Layer 4 of a small transformer language model trained on English Wikipedia (16 layers, counted from 0, width 128). Numbers have three digits each and are written without spaces.
Take only the direct path to the model's output, skipping the later layers: a vector added to the residual stream pushes a token's score in proportion to its dot product with that token's output vector.

Output vectors of the tokens that the questions are about. A number n stands for (n - 500) times 0.0028.
"duc": 565685631420355642324379352376475626170232322487297648361779614473688320481421533500942321725500386549429544256419495600580581477742338534339531373569330858731434226400265640476705540315549630611535361586451397589346428483426579363490582469564354477402481660571557483432619600791634334640598236508422531550516165470725637405550555279509658473509442613533683592397504436601475380668603
"ings": 561515673206418604625312349497557704579279353384450559690410707236872344332419817493358679405560494477387688254400388461433391432653567426564558540438366532719566652578487541160518562777460381525497509479623434764417571573553234377456570560514548488312398657424540428303497510605524331814333359719466566773537607514620241677434397458612418592265395497501513323537914479436525418460580
" are": 586288464443557395703728433507532401503563544598268407434465500423431507461385595505555313444604465277487448470592374611381479676722482503626598569708332428467640339330687441404266692510715414536596454439635295503347539516452640425478417550595360342486409510559542602500761611506412419692406493536539519699461398665531567345493321573701570473611384415553425465619574371535635503420397
"uch": 422444478509520366566796453412156727428603404492371543524527464305526674714438385493394509539235521297577616459701323588567438390584516347480274451710468444535545396306241476302326460542616560481610373550440316752403492478626645531507472572625374698611428622511770528438466512607543464724433538478601509396446440665785416396696686541541530419650447437449649495450706293568401246544507
")\n": 702350519602344607305468378501587457372494366572437580539527520480514592298478515498322346565519484508464481313692364645533593451491626697531418072588356475470404345382474538395711639634559482514555488490359421643384534514545490705666450756484527744574636491601451643552584547473517309464383538524583574449374575602555465393401501655506363529367517317576366377335468712627577302386812
"ary": 595636426637524431504759652504508491476561786295521289566524598786609434752358633502679535480221549330334568512593113465325504303345443612531418249577414665369657417432234582335444614631504474536550545335556421550487596441239573501316470582559477743674773664373522374478289515623721589692416752448363355662700716379499398667241458388613457403228338626651614351600381301599421348645404
"ree": 421815518555479447497445668468448655433581496395468642486552475475495520668567729485663483696501486262409593558441676599296443412490483472409585416427466709572324537505205618372408595622657336462490519447386250599483376573570434564576217461612510551690400771343505522727573482327514634637523486308417636675560660486756456483525391528545304592321559318461298390232330386648428539444502
"ative": 644569440278494327429631423319522746436312332515578367477357700454434618526585539488476518450251503215544605607360392658472654393415664714440587490453494554658688545386437611285507566737573298322576364490600281669301409652219509418311232688753429641530724474587353519732558484715522312547366222301186506656735503293841478546568740437602494640499665671724498418327453336547506422623539
"ear": 513730530469455378245438591582472765649337449538492597493655558216775435593304538492500624734492597368390645514430409599576400541520553446368364437595569602496648347600658828422350814575612469342516553410461489583411576392335672421351783500511261492298492416480394489718532475519476457607463453465543413492465311551397506438570332455355596625472500475667350568552653380530475133428588
"ious": 451594683507495271386640315558520693371603625208461496437443637452584527465637397486581645549390289407450423441550385523391620505278574344297655396534439535596619509668231510425313979746570343545350713660242402602416563662356796503437608497655427576534341650558417628626322542491547418596347293504433597565536466150557495607620740487885355587440690455338380535105353492483524248794599
"ect": 496633478604545252556447469507436492474500393324519573332432555581598597776506481492443430480351519468665613339303252677621558503561269698424600606661552513521460266628597565318431553795437414396513390405446578496343710386506512479564438431635235476348496672499357362628640543509810557233656370532598404532773443637601639243532575645487503539681578454456463279560577409411588056519535
"ific": 668707574248591256431723405513512607148375400462583457607455355367401451804500676491550455499320505485504662331519321361303575422552645457381689530680668512643263541436488407259620560382781544277445674510689637581590547615342365511532445623615607342411635727752397465459461598460593333605525446512424555644604260493464523525536619534713146580470502481438583323385481249472707226503615
" their": 568338644526593560296672468242533517490433381474326493427526481282499466478544697508514739604517398353480479430429443602510547413632466493510731590690491491690687490620395555338386708460564488416504520438279449389350478510513492489449485632438465528507478488392591586592376650398610579783368359481514485478374387286471437486558613214844347501443533437398421691623675489479632575498659
" us": 521669510447584573422444496542593608387440370513369413477611600353554452561448543510624245470462435305559441554422469579631581634505289607573560502757465571604605479635475438409438540460674304513593447369428465460398519537478448380580538536592452469444383459620510507451599607610361410585580492602516546652432402519424587336402567380580470333557510417549527597440483400559502619490469
"ian": 486379479414371192416669547453622360502514592321421537574621440500692570463451361490408589401611490443634643438604656502360392524411373599444481443511529535633654590471607391476400708561551473462521403511344374520459379525301764402324470452644489521699818492429525472777589472421500651569513485549485317691482637342591414646645460374440199712512692492366540591586356514442578085498514
"ational": 656523455518285473237659550339676658466276543371598489569496564505639709439605622484519565618394428269485466512479345474383484420642521586422480465467582655736698575389247707478464535651506222308630500388624402610273452376258411244569341548751347603565658481423631642736289521538433458551457363322247453620571485461618492359463605412533530666436602589500615422605658455436873256555509
" time": 647791609318526356683458726472398648555484441421226538477488475654447465618344724498523539511564365588555397713334241454680603495451502355673616488558444464763386310635271531432391538402521535485458663572479382666261403222520399515503515575436561502415675466384612424384502590437526193681524630506572505699345458294627413564467459412589375535265571399552474485415596468743658562505609
"oin": 611625564607583383282682547453380471434362514248651768391590533165556327440423483488707433414450485401568661426470362453515521378518373782494324442348515596437631632667424638437390668630494614560440712529436541549371418463350734364616467355351287619410479729522479483529585483351621557748465436438506354439414568702247668469533404584486353458776784343569480518543651413457639275533494
"ng": 388611425486476403606611390494574672525375302347282537576528597452584276451428408477515530582471435444772500435504532631439562430472581362479310204526357752265440225576474626544471447645613723571584399569551354780413394675493660387455341491374406655592387724447608468482574548686578596698313408521537577582472535508491396364577586353666531373377495559461891614440331576585489408423463
"ich": 560494449641528680513767344476548613598320333513572464425487472539585416327466477493383614556544514392539700385636501591420422257630484361739327337494506472566535517446266461417350438477408469570426651739624477484409347366477387425285365478645377688488375803499466331501397498678617394518540465612621478760631619584372522366383709535514490563597501528539705550599471274535544450535367
"é": 501520503678124498437545449692600562518368476472601615287574501613651451384442475499353731521491434393553494435459614479470478443454498661519582299615682577366478555627311501492384534739352618185637504555432572548363417552352232549509590490314377400561686712410306390512401472528418579506730659527537523730598440427470596579491549411431342577397628637633626507479546451442408440462441
" und": 438656566337494612538467413457614485469472458310446509456547384424417573584617583497522513515427342574404530456456558658409617578486496532617584475655678602579499468447473519437462549496551546590629484469475535437317402618543485253568501607566423456561477405494400569388514583627368496428512447605652508499449382421376552421477467488500367549593485377511474520540572499603608549347450
"olog": 539421529546432552694580471351439679193239677473571436477458405635737319617515501494554471627367466527567657584497488459156539617305276761349215410536546348652571594439422551366604679651493326380549576449303549404449517674360509681705434510787428741559718582550396485454661570537492254510480427551239567631764406314743516338479641455480589409697456436394351599470617312505304448295662
" includ": 524480516371520489400495502693634505450478704566461479492668580433582436671508604501685271439392415363495526511422374492473518546686323580633564468653191576554595276263498393403352463495572383498633472484425459574376352625502455262545480637472448595324441492481567582540611692466401441587505287706484514641479333448479635419406690512643392546480572480440466648473495389437700604572620
"way": 518406750406561495625398589398597647303285365158309528390444429444732476482426578486803381449581415331711717447603551395484363630544377499478397650567398433778487364420355353430255716511506665388605584658724335745478650205447527678336619491158549410435438768573410615517622530623616467847302500372343514491432491697433352610539463461706440558332823475744463336416412456436526527370659
"ical": 595482510498317456476609351555221519341355454153636315371610507597612472728491673490577516588660392152452798263549376649273452543465582518700417531465539572398597573510472387353434776645512513223480595444519699471474416457294577543478469490550498548544613573676458357490362575438507380600538415547211502778784427408749317546414738405744532534586599380364517572453513457381543273655726
"%": 540643519341648315610416360283327496608516592489575553556390603329575453456521667486733538434619527500589416647543512507505442465496407557763528277330394705451444488488414519524351456851526355301375700361438412584484617390481391554463260711620354504632538590542656567484844546581592351525446260503341527472566352257592514250521368544794343405696543246752402481411643382699682387567440
"ok": 565353457470666414435184488609470590512579381266464598640689463363623546438440476499583589575298524543564616584551495474316443289449394611577325383343401455581402475485290469301687527430570548447446548577368639412347397569521569511466542429546537544451398700484450613835396497326557492670526357399506373311653305606558593643621655509665572441599525480335479643649665424685578484475579
" |\n\n": 441378639348469652435448548381463440512457267578570641314466363413429469518520693487611389455542473429462385630591477487721599348544526443394417372529497636440431571497545519467395687503416328395508487466596387471504463518525611680581402693539561635559740801316517512440413602418571681314203333580378662504305592397642527539466578597707475557419444545557604600345568542390423369582568

Output weights of attention head 1. The head adds the sum of these rows, row i times number i of z. A number n stands for (n - 500) times 0.00094.
o0: 430397526775490373466551473339604412516505181563530247645543545374428398254415562701522557511519597523564234399576420276781397399519622594638665507399680510393444523344531491464446656516322449620615411341534436511416578664638648573632676463446339561359227546554449581354408437440558790518434594386635401452285448682730596724524531334591491309458666438539510313473758352531584506400732
o1: 744531533679526684562554512580521592446610485581475672393494687561431656664549620546439517384610487588439500294572400618333423462454425347381338530631408330638485358582551268390421667294617562415449524402465369779619502659426526630527272443424444704474697336466439465534790478492310376548481574569354390418647483495366663516604520607440579339462438580351421293454357606589355537464432
o2: 457577592644509593557606594446441515690691342610533362656337546384560528521537551472369576626715478478534408593735415372314385404785347359670554528754381437491616582428434572409318499244323626592527317611415293705522583375309638634237632571511366400543518480352679586563580421521317675456426433565353364571470531528355578498459646397529414530509550462510468436392621520365586426401528
o3: 572535574607500569574398661563620539380483513451540604553373658581345563351467508476463556522476449451473587318266440640577373645381425403258452555479415335702517538295544414421483434590608651379406315532674581594711540679478530529447610514359563517501562356468472537586497309443590391646595639473586516474518457541476593340747675448517450321622418471550494355531395463591477400384459
o4: 627514515449518383579669293723575518424568615447300467311713386458437696470448571420531358590485177492460596270419503472502570549436511422516535643463431440546461340533670485732424422724580492352701286461625532651478596587437557404559521640715225391580569746635206445658499725366634210364565573605364653348643435558430278350523305594488324448629492510768536300568599575413586584270428
o5: 450630450559272450582597496368498364717681444659405425294515409458591734657487470408546482482462566587325411397473608554334592495332591624530727469434640712436573428743461472403458565371421543511358519531671476520420476514590571328490422396746371387454355493653306533492588812553492747355602424423460638395407506600424505620626253501419433563473501401627472492502441401383601451588492
o6: 506466627423640355462585494679444510293390425399450355602472579662425328320403718703584527329331587663590450715665585140650615443732615388546637451493545475685295529437405557407587456556483655382637404389340466584406464529402542563679532506305471533496502413392484397459328458288578214619429720408394391632700487280513339716528279630492599480497730497450500358504535661636667569562552
o7: 335433601298435504723362686557583474475624401443367330436467364492483604571424352445559475584506583414545387748613563534410416275660520540415355449493418530556317589592501370431475381536567629672603633595653481261459343499386597335351511654535667353530499399447580617504430615455433561401294564669526474503574598456507287583447358469581383602717316493485571679474635638537480598677564
o8: 626447457118512583394446532361607562411396655560460565355600441422374328530500468726558383412565405354429778338364439377514542533263540388470462533570327519426634440284513673682534610715561436585289460586717621329558490492295582627544426530553539557304480595723569659651486455517737630488494415446374671467596371679458483447574735335611607521467381398595450556558336571634441353339527
o9: 471467578438613445678496641529381291410535556081492790548276719466557561492279587482420224345590702443397813484487543456487384602408420557549373663684497320434359578342742602654220247579398415348605467376622514536611386632549566443583679485580644369513601543476535329513312426345581333728415631778528393561419525518555430493580541689648416201449539671377493428543748450410445494597499
o10: 546587349643537695617403674496595513710689468570445476502458460399532670610402235313481511597743718578670357434613207409479528304571324420568498523397393364599548565415418455526511408321634465615289473606531400504475448733643618628259583505572416420496387287655570852568448413394190715406515306457499465583457547644282483366656735451565489533516398497637578520235514203690518358467500
o11: 439602406528274577414295477622409532532453560555687622453266442590388570389530547580492541541624265420507608614336468451633382440393465468363444686442418720409488315384446540534371469526613588509555429551437580465458539316346261319501548568517478351465279472413465600688592447728360473498605581487440562499623509435571767660578637446558356541795578592448520501635614605523376652511466
o12: 605629497529472492586741399440360626464423551488525413608507614317535349326520452640395572466655650543443405572568273448450574388405519495638700570755451639363560392568364385747585541401460369347397522435518523727460454549687611626516457394641529498525456525435539421461531395438575443470478513572576392435508468485685440665409553392412499359260597511465503362519506538368482425551615
o13: 473565519417454473473505380485462675482549655426520485525299307425425611604222288643658461267437673649456782832641573134438503508496412238584497283663554540504554849553404606654706500424356638616391454604542408588398469521476532708627442363477361645391380688601792421592452573406315515507460311223531508464673476548431347650460497478359476407375567320733516590365282553694731425514437
o14: 537421695540313520518518502586579562555699542623434518252495439497614510256489386587574631388475399469546389511487438517437484393452532401365438638434440447504506419562469304642321556362764409540598488466634555498403370373498557424597358590664548602482257547600540546515451288692519594322390619467549600411503618672502450478606568627544446567641315449469521638631473457502322594514371
o15: 417406524468470508417340530539594609403409487425581508498491726631478362465501567526450519445445313480557624514264678632313396703450532549283554531600516624704576587587478364441605405432567811489469425558562580595652638405348449632476410445258581464507667339355646326437554428635771459507642557433578605499492511367519520433514607443205451250627384618480497528404298664456501410585431
o16: 545482505382335414464616551396673468415428582649431371338557317613559352594586546407533657826346487636383531583571543541537728499507567576350397500521381497473533476563389463394723615485599483544225602608625685525447589472361478532488311506454541451414567525575419578537470441432561452480370543483424653521571416495534589672584275465286602758367496397477467589550328408708387338451448
o17: 493547593428427434377392501410350445560654642616495501476484478555561669471545366492434591480378349524499577675548806479366404385481480475475413348516441618448532507478530298563502618554314535510604655419710659448433566464468502486453362551618554516585425672385503415477563425568362526495599635481625477466359605507580420606458419422419426746498367596340575554691346528453332471680330
o18: 487488259436521443440555375554525546558428463532584496446674553490434546503644484545685478590399316360575588408459641301411418533487597439647486590404586599350577583420510467546543481597440510545608442512483571519560447270363394288502478493469517281540542641437415458530539455645542428545637386435458581619426514320580403480469542441582450482624455674498450589536561695447604554508483
o19: 658497627306641550594339666443605203710529474469373438478486454523639433331492440424486484493568555459621416431536710520463548408590406259578586585398658600431416356464421712453357605318542398614525405497483665460447648342292526285458558529589521328610567495509476478560445336561461719303558611437395417681495563562444392544558435672754580544595564590526521557264690402487437489516409
o20: 566556703523490301418613591637443369594418509531608640584299775350448477454623583502305446680598340401520536510296652531578408586580733645450421537576370413442582350389275651407486359436454487432553549638512614303617413479567472424555680501542476503493527351625450461535416411432706237539625550501603532540503583484371716430424254608441319582507384492582399459551592616492547389484429
o21: 484561235567478547432403533416636512546606569676547525739489489487466331313497273647543568355417542519435567569637557286617417294456433316578450551341474705395677552486460451653586516571520577537459331485351713574416417141420437590492328538350469187515235530498562534611529400652520577696698495125474523540492571443577438516659917492537550467542615476511610608402467527567561414516425
o22: 411482533523638427434582615432446530691352300418569547507475439631607493586606528396694497393428314492522617434606376404630576615495653612490838388417645224482286550498680529389623420367437504501318330278469528442515383382529570266437466534453522482253446564499638595472543312366623542288313352528601863482344565735530751459582599368579481587436610430679735660453535346467525496434637
o23: 475470569625394590330571399569489454598523503544640500553388663431656281427359743660494541407603452558522511481532465414409443596476568381524596594572379622414522565487338587384502666426524439523408490472461493646494457509433528348663405417475518656507445444257652405475361390593297462522410573758463421607477640347561701776366386409456505452311561513422508498499573639528544489518523
o24: 646303363368476532579564625382558529662571551341444493534587535553574569498392418689529387488524616585539599490442596420414514351410561486404550616650436394537457496487661690293717545282664487424301488557534480605316507571561504362439453446474444544490426600351533607633505695299372427394581426415589448483468574504558573543506388574440613452304580383611320479511465480514659471502601
o25: 514542178678677553357349328674572512621476438435386424640630444463530608765470282540644425615579433515680408657552369398576398409417478470582423575442666520388315492648392603440680638514514518773717593369202646598318564446441367538465423428584351429518365352451490409463549545391321389483519419523455340617745552429597426653417606586515490453313606356768571651323641573417506586443494
o26: 234473473618470487503597583635488772775510588579455398527554462772512475577412633543477626562609372503674359536355530488315613345739530482522558561393333440425731662565355485383572385623346430203622502528688418538453594451368631122466583507531712544728484395295463469647309660373440280284551528642488379620400562545530227479587332484414496565433328468441560684530353579608609352346562
o27: 369587345480383520416404317496484556555478760380510586352383472588414519562280289600587541562622540516594688578383461362606552623339546560379472532543639532464442549423331495576477412583498362443424552558642619622456589530520337557560461371533420500446268453496360430577451353471471428499709562411483514608561444548597316611728567460608558388585648484503537608470435355594544513695509
o28: 525669439462612509455403464476447467473402508608338291345671587569461669744383588432566556585527638426565288473441437342462550556404476414323742643480582615673575305564277527285569514515416478614443517504601491647496533748427482572412713323480207526442502316546335463416524665321575663348730670523325526491621512489502550634606512419418399435601502482511599417338428461601536404595568
o29: 318548564331396687325349609516326400490560418512687483372531597540486398523444556640526458429630352394520557519431564378425361591471642556487607514522364631479371526353594440506344487596501611477476472569510448436623610420283431563483389520427445506439346411285537662445438583619484603614601694611394548451525522433434596703590617385525583446695576581311609426678517582458398541589465
o30: 404634437565511448344507534462346459606360372561545474582670476456419395564670456504463623522488301375449397523353523589558529567451652593584718555458629626194653439498409589532461499554279394563525368573450502496553585343453425377544514391603463315506403680456545447492499659524725594538638498488488484415452363549580523559507485446471438452510609445452483568600617585292490503550523
o31: 443433891407444396701512519284672506419575431527424499568362549512679126361445477323563614636422646560416545536494513465490548602569512523554474434602504273397472607317392534515280565326455436592388334567636551520392549204443674488444611535494558672513676687466763476451419209606479642352422576513508564668456675483440546500483530458433538504365632637647446578599559325418522354367491
o32: 332559362502499220423404656352515511476423542504440477431462447607504589678402591508509414526209417560629419664288483307665390453451654648103553690522599413545735280430480537256517516437611567717487576361631679551297456798587366268514692467585474476378347576754407574480524629366515244465540447386493702537430517566565691592663544472502300514553444499765487551528488375511587599538494
o33: 486474259519527527529577770565408669392419456613390264413914442518445643463696449306459637646512653407621492756606198385574525374466429248616510570444475280531473509473477428624737377253505435550472528631341329508345594318545390572432710517493370294453750543532583582501451472221359682570836460582468355452662432532581549237581872435517486378784496626167396382497491415645439571604617
o34: 496545555522433441444487418609399332465359490584554642534418520534619420547395715420567596537516283463555416378407597405349460510670516575613619536457709433394484546508383639443400514535242480462649491379478471401760498507476395597587691558372470441529698492455457418412564444363673493452611548584472441529546490532491545409387330538613602495610490532490612465403718502490475438382456
o35: 503459696582366696407548380572436357441553707510480582491285457544588508372416539491462659099318344541503552547492535873389510703543271390459389505617582333667613535691441603491314507382502510454650321417442449588480449308462381561573327552471705537520412571446527405576615285596589452609341517253565373556732390639369297280732656714800626421569491244476342574673426546347643755628426
o36: 347393416737312475575447481434624485326641369609340545816477563407515359472438500396406483293366528628351406519549513635444409393380370613672464411542521521413555642610472311550381578476272768662665412353707448549435633494646667734593408567584603318558544628517580405437563703455528655801403563555600218418560366501532260579580510342424561256416538566374355317527622567424550480633632
o37: 543423678407479452651353439470377621385484632224525579450518491737508469247386617428370549313487507602455563594459600512547630518512296638508605541575446611725535441419573620632349379455493465223661291488598261606343701522616469515519655518498456515652443729361534394583440577582474530307556451362595435443426468577513425435482464572369467594580623604334531364660496473442542506567469
o38: 656433280390460590522324433604435504434432482268287344487828436457664595562533495279467473434459457467641402673598295620557522599216334458396553576433375317643515324466380543155813647505755468735339606542432334521337674710617399362596316468629565374442660617697560519498589399290266465408591500602587468601818494481578698411327556502604424491469396507609378513625374556568582763678538
o39: 425367409541624382457536493439559472564456471477506536489468521502443474505485513468503468566528429451532563513518371456635505486510587703524576547487601492492471448514608518593461395510453489527607511400457572409444392528539511576448620567457387452383414531567537476474507588501554569412482384574555560424346487514562583442446608419418370541530566530499570559428628434437420498581610
o40: 446521508459604631602561457466357374386532596449378500627499548419559456517397666442598424306281723396373478421537386512548592585462369382627662643568521408461628537496528529523351557720445455474520480426457395497536257604485668503487565448529598570524468572479569431363406841485455507682454568672325253500669444262390425476355630538519476582459508545392396512644487609484468498646561
o41: 463628537609199569349396354599426505580555580667676605389410527378390746659377521475548602602649413427553462345475437329537411556434634500445347576518326457442369459418444506497468406620466386419492591499599318564571410660618406569609597493545311692474397303465342728420551575429385410530600672607417562376731572547387663581579348511513537560604505509462540408532539445703411547455461
o42: 351325471378683589322364401411452439606418535487515373296513488585428592557452533437628413386423481494641602570571502619457537756475436622554556461522596556642546563609554449519527401471403665682506590307584491307418428491343529538397464506542630541298468528550669487409529464610441698486319332543550546626497345434593316480568596266543416498574428549466444621395367504550501653734581
o43: 591361274430271542548605501536470564560711446687559611577554437498546371474606427589482735432294173532593496370549336293272431279642635525597558382406354052450568593189542558196405672580561571444404449750473209436571547449487537536546234564444343461456480715394515751638493586401162620573622470572651390507419530515485676326564560590649706829533515474360419531773481542591633586583547
o44: 664481467511613428464604574403577484479452433541380451367601522521365578604603620599407496624584505470306664597687441362625561397455501464483485681547433582470608367479497628511421553440432456560524397561437531630386531464226513508427546471469282302340441552574407470635564567519554629408492474483293506426515437579487632589573592545404350597491546467462474538557586589507383412483527
o45: 283555541589423384484481514509625762410689475620491486380621404597618380481458487534512414347390509558390574715584676447497307418500536372269401485415526490537508534641549502520326470325477533533570360540449477703353626163501345384587470543551316492495410695502489327675432529729491507553601660409349688416355697541657542428622563575489478343733605444339648509412503494475699579449412
o46: 642469670406500426517511530551432338304452452408415512427676673472523512434625390445535547510406455445539272503384568624524475448329481697623410361421607615412344296500570280691566688505516389568810562341595754431415497477675497655555481554573566566583494670524507447406492386406597516582475635344743416438433496525505432769504458534361522408353474559334481238828546505205426626583510
o47: 630678378423571535580512531557286228604533510456626646432467508436417552567475501511578549388546514495359452403635453378493612436454613692717622583420492622342525374468474463573476446660446422377406509315462469409687134607512558433534346472574596257420375490597506620510628609398513398578449370567427553509574448378505570612476358497601448578501569473556574527505580645520411514651433
o48: 442562557751394530453708624658526484557662518566539446393350515396532535308498607439308496492514368565458486603463451666628432538516539444402591511332300449592644460446543327602422406415593492431438358556551474541509396584660547297494481610524555449511366690614541589685388416646339386543470530599592635398258539483359705389500493383466215469780378509391496322670524488546572602596422
o49: 564481754336558542414326605459340271496448443423535517401516544483534649538359522393457518462520500470684325401302553457425552599630402569461546593403415675637614403265565508491313356570688393656539377589619467462491416902541510428406692510513485536656486526470558797364413430578504595323402469442515690609357539486213426562542435562532376565520348749679543432681645375311477608556383
o50: 574458493389363394467350425455709723534500652605588596292610483520407462628468368576511680503435447526557510437409613430305481414501619487404252528574472543435559483540323700508472499408537408482536536588650393707373550470538396437604530386615411656605532460416432529572500649635479444421481425420448537487553578530529349513638296620396663610451472470424442618354431603590562463480434
o51: 447525441455411558561383396578428450566580400354513432602479575431495615409640431420500422465538403437509540589555494433544464558448517551768590404452466674516354485468493484559522476541552648561649506560369413324348546271527503388481440544574534288554441465498520550420493510620347541474594380423626452572635543403327423533370594488533387609549498657567430525716563611357587618657524
o52: 480371580503708433526557586539582642341383576410343456486616454765597422389519629547589467586421702495537526602388701542579597556631346249340418497396691556665530586597550422492636509398603382513572485572362665512458542286406396431489626522205540606644749567441615185514438304532661449370647513332410552624353542421557462367326567568414488357623467564385505534374399467515509472397445
o53: 478505346399514481598567359318596469521433601501439356612501445376502449649413389506464550627533570470434550502626251479450597434602553563506452667666516352365627462653526688582557358582486390474411587508346503575398382499437532542433552472468437367416544459510402609433577658340636431395457473552440521469725517528587396357537637655552527478312538449847468765458584420445525496366607
o54: 494343592363559474552457622297675438649557560274686504565264580477464387517470525545542568631356510304416459616450795573475355640515654583327541540705513617533356501467661699276619455380476583492590531348536601736591323366462457347308679542255750599580576568260691469418658598604520387526342413524582528391420653183485669521290377358388499503532553337424363550449487620352537506676514
o55: 500568447597557506534490453500362557493396539446532529610499488641543507507454577446613718478456498518611432457498416448318544533543359355557584557579679491423517611491416430433547583510415435451537501318498497761595515573447455383507551413475676502658731469249570339402641306374422377469504454647451357656549486405654382515457518430605563416396551609501523563425508542387448525497494
o56: 396461721657532465451472584607440424467548352498641597534543635557596461485451641389528451516655594547450520528596630444528525545569567683602431573539479497537314617616502440543483309306395574418592432299430524461550450304522486635482563561429534485477530275454604473377533393414707409563484487493428537520593620489463590457471451521344510295487589479536585485344580489489439308367442
o57: 449559574489344401632373469515551557501691559525707549376505618422567297298497502388291522444680311532483469451558441503339385515490654641572467507584436571436535379572459289794389441347583579349582637293557453564569669403580534612702396606643592423511670415691489453331629337614540401480580463619570564418525584608559493370501534466454484271612406729528596457360465473479341487419332
o58: 465690570512607607587600530587392574647627370299542442406653603520560553571724558514487263477465566340368293563473574570615495704454596545516627468367416528446637430494556553367455543596526471332608545604364373453532659287462486260527434390618646596553361531768357472456365668642442359635597432301445459487495460450258506478538534721506547496457406311415383517755214497457658522384346
o59: 327631440669507361519487549445508568457658649525262497469534358645661433533307640600430457437508645623521377605432355417611525485516457441411508464461772484554515455558344581436303628480482343516617612462420446579316707617673470573750640491674331533560568381730398244418424520351497473510780432540228415612497410707535355332570494591740617456503595337497487452318501243416598497400443
o60: 524332687355468563676375516379539363648390528455418586620204521669418580434394594398403407471865509486484491494459567732599591303572419720614498396488572612532379280715554776571471422285352510300731564382412508112266552322496477522429796674318474583451532454501442557645705748421479683023623453285627339329629536710282567476448368593485533484524629536655429470516680414445451545350710
o61: 596693514369612467664368821449647479533648423367463453442495477430487493583545346429493613432307519373406370594548627380467379417507494355418680381365509514594558556331405663331523570528485576637456369642622389611666438586524623400376612461486565358561486528664640546578425580514478633520500337386489558441359576516291562400479561436537434692691351286436605548372405600543655353644397
o62: 561461597611741713379561533570490376553476536546452325622592561568391679533372629551461454431566580461366459420420486736490533711530362290633526457270355652565665640628674508588717449793389507397622470442391559391551492632290645483572528492308548562559599471447554466416401674347491528570518520523574372418581403482376298423548527536386398288255310359627486477647366526527505436248449
o63: 400455364508552472429381550375705607479648482557361376636547395558534350597575477531410465526340383499480407607585438542613362441532457438345373358331426460538535462437597595314523715701585555694562626581378495512341699527441502505538453600482432533507527565593523499502414605563313561613490525544422520509424527480494536429465597473551575723433451413446473552541424408494569610426482

Each question shows a token from some text and the vector z that the head gathered there. A number n stands for (n - 500) times 0.0032.

"f": 584557492450430557489468552430509470441600536454534511495520398516575483545523462466480514527524516535468476503406537462496487458607542503531477427481522491492524448514437466540485494548513566
Which two tokens does it push up most, strongest first? "ok", "ious"

" P": 496447528423469489545528408551495538530611477496476497488319403550533551466463563625545544444520517504579500536534452557546610437608453672333443564437481447507632479520460446347545477427392549
Pushed down most: " und"

"ral": 534618700392501534494608360462600500436467616527377486467574438486403466435493501389533543439487398498462564496584445537483451553524589578511469527630493544533483466427523580551489617517524521
Which of these tokens does it push up most? " are"

"age": 493589531437502596476562412496361526365375414559472544535457565389400494413478500447533643570387419427525515545500408520498542574520558486578543494491506589434389549400517499642435550519549528
Which two tokens does it push up most, strongest first? " und", "é"

"d": 405528410480441543553638438522513461420467537544577567404529518443488550473463567457466524379476423500459517563493521494492496574456454460532490528482472560493381501457592539511515569513590532
Pushed down most: "ative"

";": 488576608349518695413509425362619500585552491454509533534392304627445484539640469500603508500337511647377445603402587525563495513648566555420558500369484570362609412501399524504552327536430608
Which three tokens does it push up most, strongest first? "ious", "uch", "ok"

"o": 409570521402455543465487396404416565434431558548489511526517536463376590391497517483452467447585426365550614542547504470494483507544440577498406504485580592553418472509465575525561595417403566
Which three tokens does it push up most, strongest first? "é", "ich", "olog"

"ies": 458473387434395533372513473418595507412381556511333579493576497551434383469458539486489520514352467441569549494571392536479475522578346508587469483609578514513407420417415488513466673562431513
Which of these tokens does it push up most? " und"

",": 485618589306493584402483546298621480606553504421484428596415312543472569570578439378520524545385388644453332523371596525556515485779530431415629465473560529359566440538347510422407368519454540
Pushed down most: "way"

" He": 503449542355539565383515659456482456479566558389569510570471338524595545426424522506456556577602294531432485490493562539600562586652604460399614450485538560373623433497429524489416437503552555
Pushed down most: " time"

"ork": 549568473501547509536604500544479427482516592574469442496491377494464378441360497507539466421503487487494537542581393529477389515476549634497412508493504453637539441432398575538553558549505543
Which two tokens does it push up most, strongest first? "way", "uch"

"u": 406566479372528532545518466565448440475642552483498569455480386482480515493603448550507547494505468411499585500539566484556505523515508535564592414551519507480521450546514506533568432504516525
Which of these tokens does it push up most? "ary"

" m": 388534397606662558538371639525415319405729309517547382548504458417521430573569568509601335515618632382603490462467453431587414453390459452464493283487596370661563571677466366565677510614717500
Pushed down most: "ich"

" of": 585523473356415528519547438347482428573462581468550460411396427363507578569501605433527462487508462543472420449518500560475473466588512494560396502502539446596516480478421404460558587418517576
Pushed down most: "%"

" F": 506512469454532477523426541530531456449652516504497507460517413511541500594512501530520469437593613505576447456608560514472469429605496640426436437547559397617529367528499527406694507489435562
Which of these tokens does it push up most? "olog"

"es": 439562401467484598407588486428477476413451549596515582492488440438500509485528472467491569475428449403466499565459513482415497564485411511629463500532539551482333532450501522525437474551497537
Pushed down most: " time"

" c": 513544548473525477580497431337494495546555404528488448559459464601345437493546522398523412581402472635505405574481419534549362424535579496438510517418495456616502466552409405407497495546566518
Which of these tokens does it push up most? " their"

"ar": 454471435528483473512572455525594555358524531528502443478413522490526480395615525599445522393441539420526568510418536543452568582494409482459500543498441552437466416440579508548515488452492519
Which of these tokens does it push up most? " us"

" Oct": 449587562505432417597538503690531515530556591545398555479552577487500546575402520489495576447553609450547454431581447486532503444621494521412567458642533433492467478569510564438544424549372431
Pushed down most: ")\n"

" H": 496384498465414473438579586535481409505592513473593500437519433460524524522326590516366465439750426373550545584575371470486470445582388526505351420490632444507589600508423522410468653532443569
Pushed down most: " us"

"ly": 474413440371499596541483568248447471531540397512639498601559474598423428411529422443594421576529437561388297479488553474511358553299616522502530410407493595612434441425511483652471487562497525
Which of these tokens does it push up most? "duc"

"an": 371521384416487570377643447488557456416406664551447529436521543355459465457430588501520436368528520379531550448507553552516519570496336477544445500625536511560522443448465591489545690425453504
Which of these tokens does it push up most? " und"

" f": 543533559453547514543393473446551470476644402414514419535567442514464463621606442455525416556597615635548436500499580444556455415515552542463494443508530458581569457563505432540605524511508504
Which of these tokens does it push up most? " time"

" by": 491505561382513498573548393318494493479515415463471467624445505566325461534533642382541388490329469622449368403515444530528461489526603526301503470430612512600575530507446431543466507521579531
Which of these tokens does it push up most? "ational"

"-": 401601405464486577425544457407587411396425640555534516441507552378483462484416628478471389347535511349512550463485463519443524544551379478528405512566615459540485441430477574524506668434461531
Which of these tokens does it push up most? ")\n"

" ad": 587551621550534519629502488412462484545552412531432414550432565532418412579494469344531447573560549515456367573516422482579345365602613450500492416507442571554532482491424371564479541576548533
Which of these tokens does it push up most? " their"